Layer 8 of a small transformer language model trained on English Wikipedia (13 layers, counted from 0, width 64).
A neuron's activation on a vector x is GELU(weights . x + bias), where the dot is the dot product.
The model reads these tokens: "2" "0" "0" "8" "–" "2" "0" "1" "0" ")" "\n" "-" " Tal" "es" " of" " the" " Star" "light" " Dr" "ive" "-" "in" ":" " \"" "1" "9" "6" "6"

The vector x that enters this layer's MLP at each token. A number n stands for (n - 500) times 0.0076.
0 "2": 302 388 455 518 521 345 553 438 441 446 529 602 498 625 631 486 423 455 735 361 563 553 648 489 872 472 384 450 570 608 439 720 632 626 461 340 536 572 672 482 326 270 574 473 689 635 652 560 581 284 473 516 385 307 229 706 210 527 355 489 704 468 324 362
1 "0": 363 367 500 520 590 405 394 359 281 488 506 519 469 677 445 436 572 383 663 447 594 588 619 589 641 459 589 346 326 570 514 576 709 698 747 243 728 408 563 388 404 354 630 322 625 689 570 334 628 156 375 580 457 346 186 511 549 536 482 543 651 746 522 474
2 "0": 434 359 448 629 632 456 415 349 327 492 517 382 487 724 432 477 535 401 537 611 517 546 592 474 618 463 601 295 173 583 670 496 757 703 766 259 699 282 439 320 352 393 642 287 641 635 594 342 644 237 376 621 490 422 373 492 523 627 472 551 616 643 546 532
3 "8": 469 425 335 603 639 556 495 353 489 514 563 266 531 847 589 581 437 435 524 608 432 402 643 442 597 429 633 338 201 588 698 508 865 685 603 348 645 359 323 322 324 495 580 344 555 434 494 469 625 173 336 548 454 536 515 422 586 715 400 591 552 512 392 561
4 "–": 394 624 374 552 431 303 602 407 491 631 433 373 500 649 532 536 568 290 648 511 532 441 636 511 454 455 608 458 397 547 679 320 595 651 749 389 775 343 312 381 330 389 727 467 728 494 751 515 508 125 367 545 409 488 564 382 631 775 414 405 575 566 435 286
5 "2": 371 247 595 556 499 440 557 433 476 618 534 537 352 562 332 592 479 459 491 442 671 350 778 705 596 418 810 464 191 645 559 553 698 349 610 239 724 613 594 316 420 491 515 332 680 616 628 313 461 205 342 474 532 520 401 397 692 608 399 475 496 516 585 406
6 "0": 346 268 567 621 608 436 471 447 323 594 417 435 359 649 371 441 544 407 495 557 660 495 654 652 604 468 660 353 172 581 574 547 749 527 682 305 758 502 567 320 422 527 560 302 653 590 550 241 504 169 364 488 560 497 366 364 733 569 518 586 459 706 637 407
7 "1": 425 304 528 609 628 418 522 375 500 642 570 341 443 765 442 537 494 513 465 558 603 374 652 589 611 444 665 367 88 562 669 455 720 414 639 315 771 462 563 399 345 544 562 278 612 503 555 361 532 60 338 459 535 467 490 382 618 724 419 625 465 544 564 518
8 "0": 436 357 432 640 609 432 473 433 373 605 474 237 423 689 512 389 442 451 451 684 585 491 610 491 597 466 595 260 110 626 645 544 791 645 701 354 647 400 469 321 273 610 642 355 625 545 516 245 574 245 416 603 507 504 544 373 573 639 494 599 511 658 654 371
9 ")": 378 349 501 633 540 601 616 379 368 670 496 342 371 576 512 542 414 404 583 475 519 445 586 403 608 505 676 513 288 604 677 730 777 631 588 489 449 515 422 362 240 321 700 535 496 518 645 420 485 24 467 590 342 512 471 372 640 838 397 444 546 667 395 361
10 "\n": 305 437 408 514 483 342 750 468 419 379 561 539 530 587 563 432 451 485 712 373 593 438 632 460 939 495 296 448 573 563 470 797 623 635 554 411 557 515 592 431 315 303 504 535 656 612 648 582 467 296 558 490 387 336 216 659 296 589 380 534 700 425 374 335
11 "-": 419 530 406 459 457 391 540 471 419 508 480 497 492 479 641 438 496 558 900 226 653 453 508 782 655 560 528 424 385 577 310 710 612 575 651 416 594 498 357 469 449 295 506 595 734 695 651 524 436 191 318 439 323 360 236 707 487 685 528 463 471 446 583 302
12 " Tal": 386 365 507 232 610 506 734 310 317 662 365 475 356 486 812 474 707 556 491 303 697 368 613 513 445 491 535 510 276 441 558 567 658 361 546 499 376 438 352 514 474 374 422 522 505 692 373 661 861 402 283 620 546 502 248 574 633 603 595 526 373 603 658 522
13 "es": 540 453 312 360 506 655 594 499 396 523 524 487 547 294 640 562 471 475 390 290 703 285 743 373 279 414 411 402 308 389 368 670 620 500 623 575 502 282 320 539 428 455 477 611 457 679 501 539 846 418 459 707 417 550 509 478 600 693 609 477 482 529 929 306
14 " of": 504 483 492 329 466 387 599 416 411 366 695 484 473 407 636 504 418 461 545 201 517 407 695 299 348 551 545 572 266 388 324 699 561 643 671 592 676 374 266 504 529 508 384 662 676 672 463 640 635 216 416 614 492 593 484 415 484 680 564 603 376 507 904 257
15 " the": 454 641 465 401 448 320 556 357 322 423 616 579 391 243 583 461 521 491 759 272 490 511 631 509 402 484 675 506 206 375 439 828 695 606 636 434 584 453 315 420 396 523 376 615 739 610 474 463 608 260 417 540 580 593 402 545 496 716 435 352 491 610 877 367
16 " Star": 300 436 537 408 372 464 576 501 459 698 491 491 306 467 587 540 624 332 720 295 742 462 656 495 486 415 658 512 156 239 662 607 485 470 615 434 499 403 275 373 537 418 279 637 626 513 406 530 882 513 508 542 571 655 452 516 450 841 458 505 350 535 623 386
17 "light": 474 493 383 554 483 444 657 601 356 671 552 498 334 614 419 462 448 379 719 321 723 428 564 509 416 308 541 473 187 425 489 656 600 435 594 530 551 534 406 298 680 474 233 713 536 573 352 524 855 483 403 589 563 714 629 421 643 617 325 437 344 443 677 225
18 " Dr": 551 659 401 406 676 469 559 540 291 633 360 509 266 575 854 373 466 536 541 340 585 337 427 528 448 327 620 445 296 579 500 629 847 366 672 454 519 667 390 451 400 297 212 576 560 610 309 604 798 437 522 505 523 536 462 388 715 488 529 535 418 528 619 338
19 "ive": 537 487 347 528 503 538 709 469 519 542 589 534 339 459 651 508 288 633 619 227 762 405 523 444 287 529 516 384 217 376 426 725 572 525 577 392 499 374 290 426 664 453 430 629 498 528 495 341 923 476 536 692 449 686 428 326 451 554 465 526 305 634 781 402
20 "-": 425 712 328 497 466 442 682 529 402 624 416 566 398 422 694 500 499 481 814 200 655 440 490 495 421 482 621 395 261 522 386 546 731 526 784 440 787 396 248 391 568 405 420 659 588 566 471 427 644 356 513 542 514 503 741 247 437 613 474 443 374 499 617 228
21 "in": 362 265 511 437 503 454 720 413 531 595 545 594 360 494 582 584 578 606 609 96 737 393 560 560 413 433 582 494 289 267 394 733 624 344 530 401 525 378 393 661 522 473 306 461 546 581 415 414 748 437 450 430 644 559 634 256 628 837 611 549 322 545 644 412
22 ":": 643 358 698 386 430 455 625 515 226 579 520 398 470 366 553 462 405 411 684 235 561 350 502 469 534 424 651 463 199 459 248 675 835 571 747 435 624 547 510 506 385 236 418 565 519 519 645 466 462 255 525 586 491 509 557 579 589 729 702 523 470 509 718 285
23 " \"": 451 653 475 406 320 606 836 478 233 343 621 597 328 510 511 436 528 414 711 217 400 432 381 649 422 493 582 487 252 380 434 517 717 606 812 571 726 576 381 433 378 209 372 507 398 706 561 481 506 336 429 615 505 522 472 690 623 641 441 522 628 527 490 489
24 "1": 475 382 498 321 405 399 576 437 418 602 652 736 459 515 712 576 664 678 726 230 513 324 677 685 477 552 676 430 318 323 412 473 652 289 720 199 661 573 387 359 635 499 294 503 555 651 500 372 497 193 340 516 420 519 354 468 573 543 513 530 531 562 518 679
25 "9": 743 483 431 409 596 568 459 489 278 496 685 618 337 595 519 344 623 487 637 404 522 436 639 678 449 586 478 558 363 226 458 518 732 364 702 142 571 490 300 321 482 603 373 536 589 615 382 272 546 196 384 600 566 467 356 482 534 570 609 565 565 833 492 549
26 "6": 761 543 293 503 652 574 500 579 335 409 694 432 386 629 572 377 541 434 611 566 512 257 604 596 474 591 439 418 251 346 585 523 768 385 708 180 479 353 323 401 414 592 451 528 510 677 488 335 611 306 393 649 378 420 489 354 492 745 502 562 547 741 429 735
27 "6": 764 538 213 508 594 556 577 514 419 390 639 292 407 665 681 368 458 436 624 633 506 309 562 512 496 578 488 329 265 470 627 539 780 497 689 199 430 322 283 456 398 597 522 553 497 565 484 336 565 341 444 671 270 492 587 287 550 708 549 595 570 629 434 697

Each question shows the input weights of one neuron of the MLP. A number n stands for (n - 500) times 0.00063.

n134 (bias -0.013): 491 687 457 601 708 241 463 559 635 609 517 600 283 620 442 755 680 535 599 478 363 249 468 390 696 573 539 569 516 291 469 413 416 613 457 559 634 545 534 316 370 465 668 653 654 238 358 532 514 861 556 531 555 499 568 390 373 397 494 520 512 363 717 500
On which token does it fire most, and how strongly? 20 "-", at about 0.29

n197 (bias -0.016): 579 619 533 689 450 450 496 423 577 594 493 726 540 509 359 499 467 451 674 700 324 628 479 473 492 371 368 422 299 548 573 739 619 635 377 449 219 464 378 462 609 630 455 532 393 309 547 476 552 700 618 405 420 364 517 441 482 663 611 512 438 591 395 646
It fires most on token 27 "6"

n207 (bias -0.040): 631 512 706 662 568 302 452 616 509 538 417 694 577 427 362 599 633 644 657 667 595 476 543 581 424 641 465 552 486 472 583 365 583 553 482 405 478 439 527 474 728 651 458 248 463 522 495 845 450 418 602 621 526 517 578 556 415 575 495 513 488 441 349 536
On which token does it fire most, and how strongly? 24 "1", at about 0.13

n112 (bias -0.029): 508 662 474 597 419 446 536 442 478 469 587 458 507 461 440 523 425 464 439 567 624 514 541 468 651 569 665 326 640 405 291 563 684 508 411 439 412 353 547 694 484 447 459 277 367 413 550 584 456 737 594 614 473 665 500 595 390 629 472 564 693 313 519 549
Its two highest activations, in order, are on tokens 10 "\n", 0 "2"

n217 (bias -0.033): 508 538 598 596 384 591 482 548 634 445 506 504 322 551 307 518 421 599 458 389 326 688 608 621 516 412 503 699 627 428 517 384 555 405 565 369 534 444 646 334 395 597 522 611 444 388 516 352 284 469 402 624 537 271 225 556 668 665 548 479 527 596 422 681
It fires most on token 25 "9"

n97 (bias -0.022): 438 884 481 500 676 465 467 653 679 350 723 547 502 486 569 654 589 610 498 605 480 506 322 447 405 520 604 462 726 347 443 442 468 684 492 611 370 272 466 513 687 379 511 532 355 514 387 577 491 298 800 518 467 501 445 535 446 416 467 688 468 328 559 532
It fires most on token 14 " of"

n77 (bias -0.013): 379 679 562 596 646 536 553 386 515 637 500 405 418 426 570 504 404 561 444 558 278 455 574 339 472 519 507 475 421 398 364 376 501 481 377 581 636 395 415 560 518 533 532 402 485 452 373 438 376 669 336 475 630 825 576 551 487 410 334 282 706 539 711 521
It fires most on token 15 " the"

n109 (bias -0.023): 411 654 695 597 447 445 469 329 557 503 490 629 537 361 409 544 830 688 591 443 434 470 550 387 544 494 360 681 496 550 463 455 340 409 486 515 672 352 371 558 522 399 531 507 608 395 570 540 563 443 524 400 515 562 395 594 739 470 307 309 672 452 288 612
Its three highest activations, in order, are on tokens 4 "–", 24 "1", 10 "\n"

n148 (bias -0.008): 661 458 372 544 471 476 520 470 717 356 370 400 531 582 556 488 504 391 473 552 367 605 453 714 605 455 436 392 484 485 464 346 644 687 306 469 179 467 595 671 486 677 532 398 455 354 515 624 298 593 650 618 534 564 654 422 516 621 615 458 466 465 429 553
It fires most on token 27 "6"

n17 (bias -0.034): 653 617 425 434 270 510 375 360 470 595 318 393 647 479 475 409 442 304 370 519 472 582 414 381 561 628 527 582 459 476 576 641 596 611 482 535 407 457 473 694 546 479 401 536 450 513 437 734 519 618 631 666 701 343 454 584 381 511 515 656 461 483 435 656
It fires most on token 12 " Tal"

n204 (bias -0.018): 508 618 593 547 595 450 393 564 523 457 477 385 748 451 488 622 508 687 451 412 523 509 460 500 632 614 514 475 532 594 506 496 396 460 551 615 248 333 624 558 365 477 609 491 628 472 598 401 518 267 548 548 376 420 557 588 494 670 479 422 348 339 557 494
It fires most on token 11 "-"

n37 (bias -0.037): 649 387 496 161 551 580 610 481 654 400 357 528 493 740 604 771 471 553 604 565 518 616 383 409 619 567 398 345 668 665 582 429 680 584 450 590 505 580 460 482 477 440 474 659 375 542 648 387 460 530 456 248 325 541 428 547 335 182 275 331 441 664 505 410
Its three highest activations, in order, are on tokens 0 "2", 10 "\n", 11 "-"

n95 (bias -0.025): 378 538 577 491 480 407 449 596 589 458 489 407 485 576 433 513 526 541 524 517 546 743 465 677 532 485 552 350 627 609 387 493 676 509 481 541 430 811 447 681 395 496 589 590 479 565 444 589 464 296 537 391 421 409 410 581 671 407 594 641 307 592 543 384
Its two highest activations, in order, are on tokens 11 "-", 6 "0"

n121 (bias -0.016): 767 508 531 721 521 461 578 366 588 427 512 530 497 381 573 547 484 562 457 710 779 671 592 680 294 646 536 411 529 286 522 586 428 567 314 530 510 432 671 589 256 491 500 386 523 671 340 520 456 543 446 386 444 468 520 540 452 476 278 296 366 391 471 516
On which token does it fire most, and how strongly? 15 " the", at about 0.015

n31 (bias -0.002): 530 514 592 432 624 552 402 538 722 400 421 727 509 578 318 550 462 321 449 438 439 518 551 529 336 755 586 447 490 313 461 379 518 418 330 652 389 410 402 451 588 461 596 526 390 449 489 581 666 373 544 633 431 555 659 467 546 480 380 553 611 454 569 548
Its three highest activations, in order, are on tokens 13 "es", 19 "ive", 14 " of"

n230 (bias -0.011): 560 515 554 713 454 412 370 338 517 590 458 381 607 665 444 616 364 547 418 653 585 520 536 493 475 600 580 65 344 529 504 488 515 493 411 638 351 406 546 290 701 694 670 495 596 350 352 522 503 581 530 724 589 591 384 550 468 572 555 576 675 380 553 465
Its three highest activations, in order, are on tokens 8 "0", 3 "8", 2 "0"

n192 (bias -0.011): 577 558 585 536 635 575 455 623 485 309 510 516 531 461 441 599 556 455 613 530 493 532 550 692 318 576 530 339 603 401 500 589 374 527 393 553 547 451 536 417 678 552 443 443 406 425 553 720 474 481 325 456 525 435 489 515 414 466 584 411 515 302 331 295
On which token does it fire most, and how strongly? 11 "-", at about 0.095

n169 (bias -0.011): 428 685 522 314 427 407 505 616 538 527 370 503 765 466 546 547 625 506 527 549 367 399 508 628 501 596 614 420 425 447 411 344 437 347 503 447 417 596 523 481 759 378 455 501 273 442 647 469 371 514 656 430 393 486 607 344 450 550 718 339 451 652 631 567
It fires most on token 24 "1"

n49 (bias -0.040): 319 563 603 268 483 627 520 515 629 391 669 597 562 516 449 463 575 635 487 488 480 637 619 441 638 361 465 465 696 385 575 419 474 573 543 528 550 452 620 582 483 339 490 465 148 416 321 609 555 620 578 373 598 794 476 512 663 450 395 379 493 876 486 462
It fires most on token 23 " \""

n232 (bias -0.022): 642 422 652 450 676 480 453 580 371 412 547 427 646 332 545 444 516 438 466 641 323 557 463 459 501 430 556 656 378 424 708 455 545 486 306 479 355 197 634 386 669 624 531 628 414 447 523 502 570 362 645 619 460 614 569 378 218 533 554 307 526 673 438 579
Its three highest activations, in order, are on tokens 26 "6", 27 "6", 25 "9"

n76 (bias -0.006): 671 490 423 371 570 578 385 394 425 457 547 494 536 651 487 531 292 466 388 543 431 459 431 398 620 691 516 605 550 305 560 611 481 506 243 579 301 437 524 496 676 505 428 449 380 459 557 679 393 501 641 690 534 465 314 327 648 656 555 622 430 580 372 201
Its three highest activations, in order, are on tokens 9 ")", 14 " of", 27 "6"

n104 (bias -0.025): 491 645 484 300 718 457 390 466 457 666 449 676 209 409 446 459 438 533 536 578 493 659 503 206 521 504 482 560 429 469 443 349 428 541 678 690 690 716 537 370 476 530 470 714 685 359 393 494 553 675 234 524 565 383 577 528 129 458 366 393 553 461 405 603
On which token does it fire most, and how strongly? 20 "-", at about 0.46

n146 (bias -0.024): 509 589 527 446 741 652 560 376 529 492 314 461 534 461 711 516 482 606 753 486 476 612 592 154 440 355 612 359 422 647 411 453 558 501 522 606 480 674 482 502 418 585 595 774 594 542 341 494 428 679 513 674 438 594 787 488 411 419 277 647 616 396 466 385
Its two highest activations, in order, are on tokens 20 "-", 18 " Dr"

n156 (bias -0.019): 549 544 483 417 485 424 407 557 434 480 553 561 595 457 533 464 609 542 313 369 654 515 706 675 499 430 474 575 662 574 453 289 441 413 481 480 496 589 680 589 627 638 435 431 354 565 501 298 363 519 339 421 669 294 407 527 455 439 560 545 373 482 469 470
It fires most on token 24 "1"

n130 (bias -0.017): 615 480 605 347 475 462 425 436 592 409 597 266 537 451 569 561 549 476 350 427 242 455 486 421 437 444 517 399 899 587 270 515 483 543 485 587 587 640 350 566 571 422 440 688 507 505 546 332 339 559 659 481 671 573 323 590 679 248 476 517 385 548 582 578
It fires most on token 14 " of"

n65 (bias -0.028): 717 520 508 368 561 317 147 453 468 532 703 627 417 465 690 591 414 475 376 573 612 651 365 460 412 339 465 577 500 561 639 587 448 537 483 534 428 372 422 384 715 514 325 582 331 522 527 562 551 566 471 581 720 568 403 597 456 422 574 596 479 577 557 626
It fires most on token 19 "ive"

n247 (bias -0.031): 538 509 468 516 351 526 559 537 656 423 466 424 400 468 497 497 493 655 321 525 538 368 385 283 402 575 563 581 621 439 582 366 566 476 565 496 621 542 453 770 527 450 277 552 488 325 495 622 339 558 601 484 600 499 533 368 536 388 505 395 468 408 529 433
It fires most on token 18 " Dr"

n173 (bias -0.035): 679 508 608 356 660 340 376 470 395 675 387 657 621 631 522 419 433 541 518 639 444 574 595 428 364 474 519 336 592 623 504 592 675 474 577 597 502 204 709 380 515 386 502 527 414 631 444 271 596 506 535 585 476 448 792 551 662 456 520 585 691 424 381 654
It fires most on token 2 "0"

n100 (bias -0.016): 552 552 633 419 577 518 396 462 671 430 485 581 376 430 350 586 560 615 583 473 551 493 575 591 245 444 657 348 524 518 287 425 406 461 495 541 687 512 335 618 549 553 506 498 425 565 475 379 562 418 353 439 409 509 450 427 728 241 516 345 439 580 579 574
It fires most on token 24 "1"

n215 (bias -0.042): 581 482 716 552 406 666 318 527 604 416 291 555 710 439 479 573 476 540 618 654 428 590 585 612 463 558 499 321 502 575 488 421 388 469 303 451 667 440 403 749 537 513 430 471 578 715 559 548 600 296 279 591 491 512 393 503 658 517 495 531 433 470 277 484
It fires most on token 11 "-"

n193 (bias -0.039): 557 416 455 735 558 633 490 693 441 762 387 609 428 549 377 376 399 511 400 562 326 431 770 319 475 355 593 613 581 714 425 361 563 552 596 722 546 397 680 591 550 407 574 463 564 560 576 520 483 444 424 660 456 294 430 496 298 429 597 367 300 613 344 516
On which token does it fire most, and how strongly? 9 ")", at about 0.42

n2 (bias -0.026): 595 465 450 542 437 464 418 492 214 581 646 660 387 534 345 551 415 477 721 479 422 391 478 557 473 582 493 434 446 677 733 542 383 584 424 701 228 459 647 306 441 384 636 559 412 380 389 568 664 570 555 513 587 469 736 547 353 269 454 664 538 422 567 585
It fires most on token 17 "light"

n180 (bias -0.052): 382 640 355 419 610 661 561 207 446 561 384 658 479 594 487 411 484 358 507 568 462 682 436 501 655 469 506 573 472 699 592 544 490 463 450 525 503 378 383 528 519 505 414 414 530 335 636 437 383 724 441 556 422 687 496 615 482 363 493 437 434 411 541 695
Its two highest activations, in order, are on tokens 3 "8", 2 "0"

n39 (bias -0.039): 502 488 493 701 273 496 482 476 597 548 380 422 483 625 447 695 372 342 627 556 545 670 579 418 438 249 611 527 525 582 540 429 614 395 351 498 422 351 639 501 590 455 435 543 635 524 470 536 504 560 309 627 363 559 517 565 664 216 482 511 712 320 571 636
Its two highest activations, in order, are on tokens 17 "light", 5 "2"

n168 (bias -0.013): 442 484 475 445 373 570 767 539 357 329 417 404 604 354 423 748 330 550 566 442 344 480 486 533 485 390 478 302 550 448 535 562 543 661 265 567 709 515 556 661 383 339 513 553 492 428 751 451 372 706 505 213 514 569 654 730 482 580 414 190 644 392 548 582
On which token does it fire most, and how strongly? 23 " \"", at about 0.89

n253 (bias -0.033): 655 455 521 353 606 346 460 540 643 596 360 593 494 715 315 812 389 519 529 379 618 754 283 605 472 608 733 375 491 551 582 427 512 479 230 430 537 463 532 443 663 619 399 547 521 573 441 638 602 459 698 660 472 716 501 629 437 631 639 588 533 400 217 494
It fires most on token 16 " Star"

n94 (bias -0.043): 520 389 634 618 383 462 387 461 418 653 469 504 541 495 677 283 422 627 398 498 410 736 616 509 616 423 507 534 555 623 507 563 548 511 559 611 667 451 590 427 425 623 490 409 407 518 477 412 496 574 510 425 448 549 532 464 283 530 434 472 665 615 483 449
Its two highest activations, in order, are on tokens 8 "0", 0 "2"

n182 (bias -0.024): 486 535 464 568 451 384 447 644 445 646 571 496 588 535 594 568 330 581 506 466 394 702 398 472 476 609 551 311 639 499 576 716 566 342 464 553 508 446 493 593 561 380 346 431 449 532 600 190 590 545 482 386 477 702 630 466 374 335 548 785 441 300 323 455
On which token does it fire most, and how strongly? 19 "ive", at about 0.28

n90 (bias -0.011): 587 373 554 565 573 617 648 513 775 377 262 431 501 521 659 398 457 215 473 612 613 362 513 405 486 454 665 477 350 527 472 524 477 722 369 505 462 517 703 570 495 510 710 676 388 387 433 432 555 547 703 618 685 537 538 376 428 496 457 319 449 416 317 551
On which token does it fire most, and how strongly? 9 ")", at about 0.34

n88 (bias -0.047): 425 579 466 602 606 454 678 436 555 434 531 349 598 672 555 702 545 743 494 506 455 650 526 792 317 585 471 510 567 607 606 596 628 601 581 380 450 591 543 632 573 565 407 523 376 414 461 424 453 607 440 358 556 743 495 467 593 371 588 679 596 438 214 376
On which token does it fire most, and how strongly? 3 "8", at about 0.27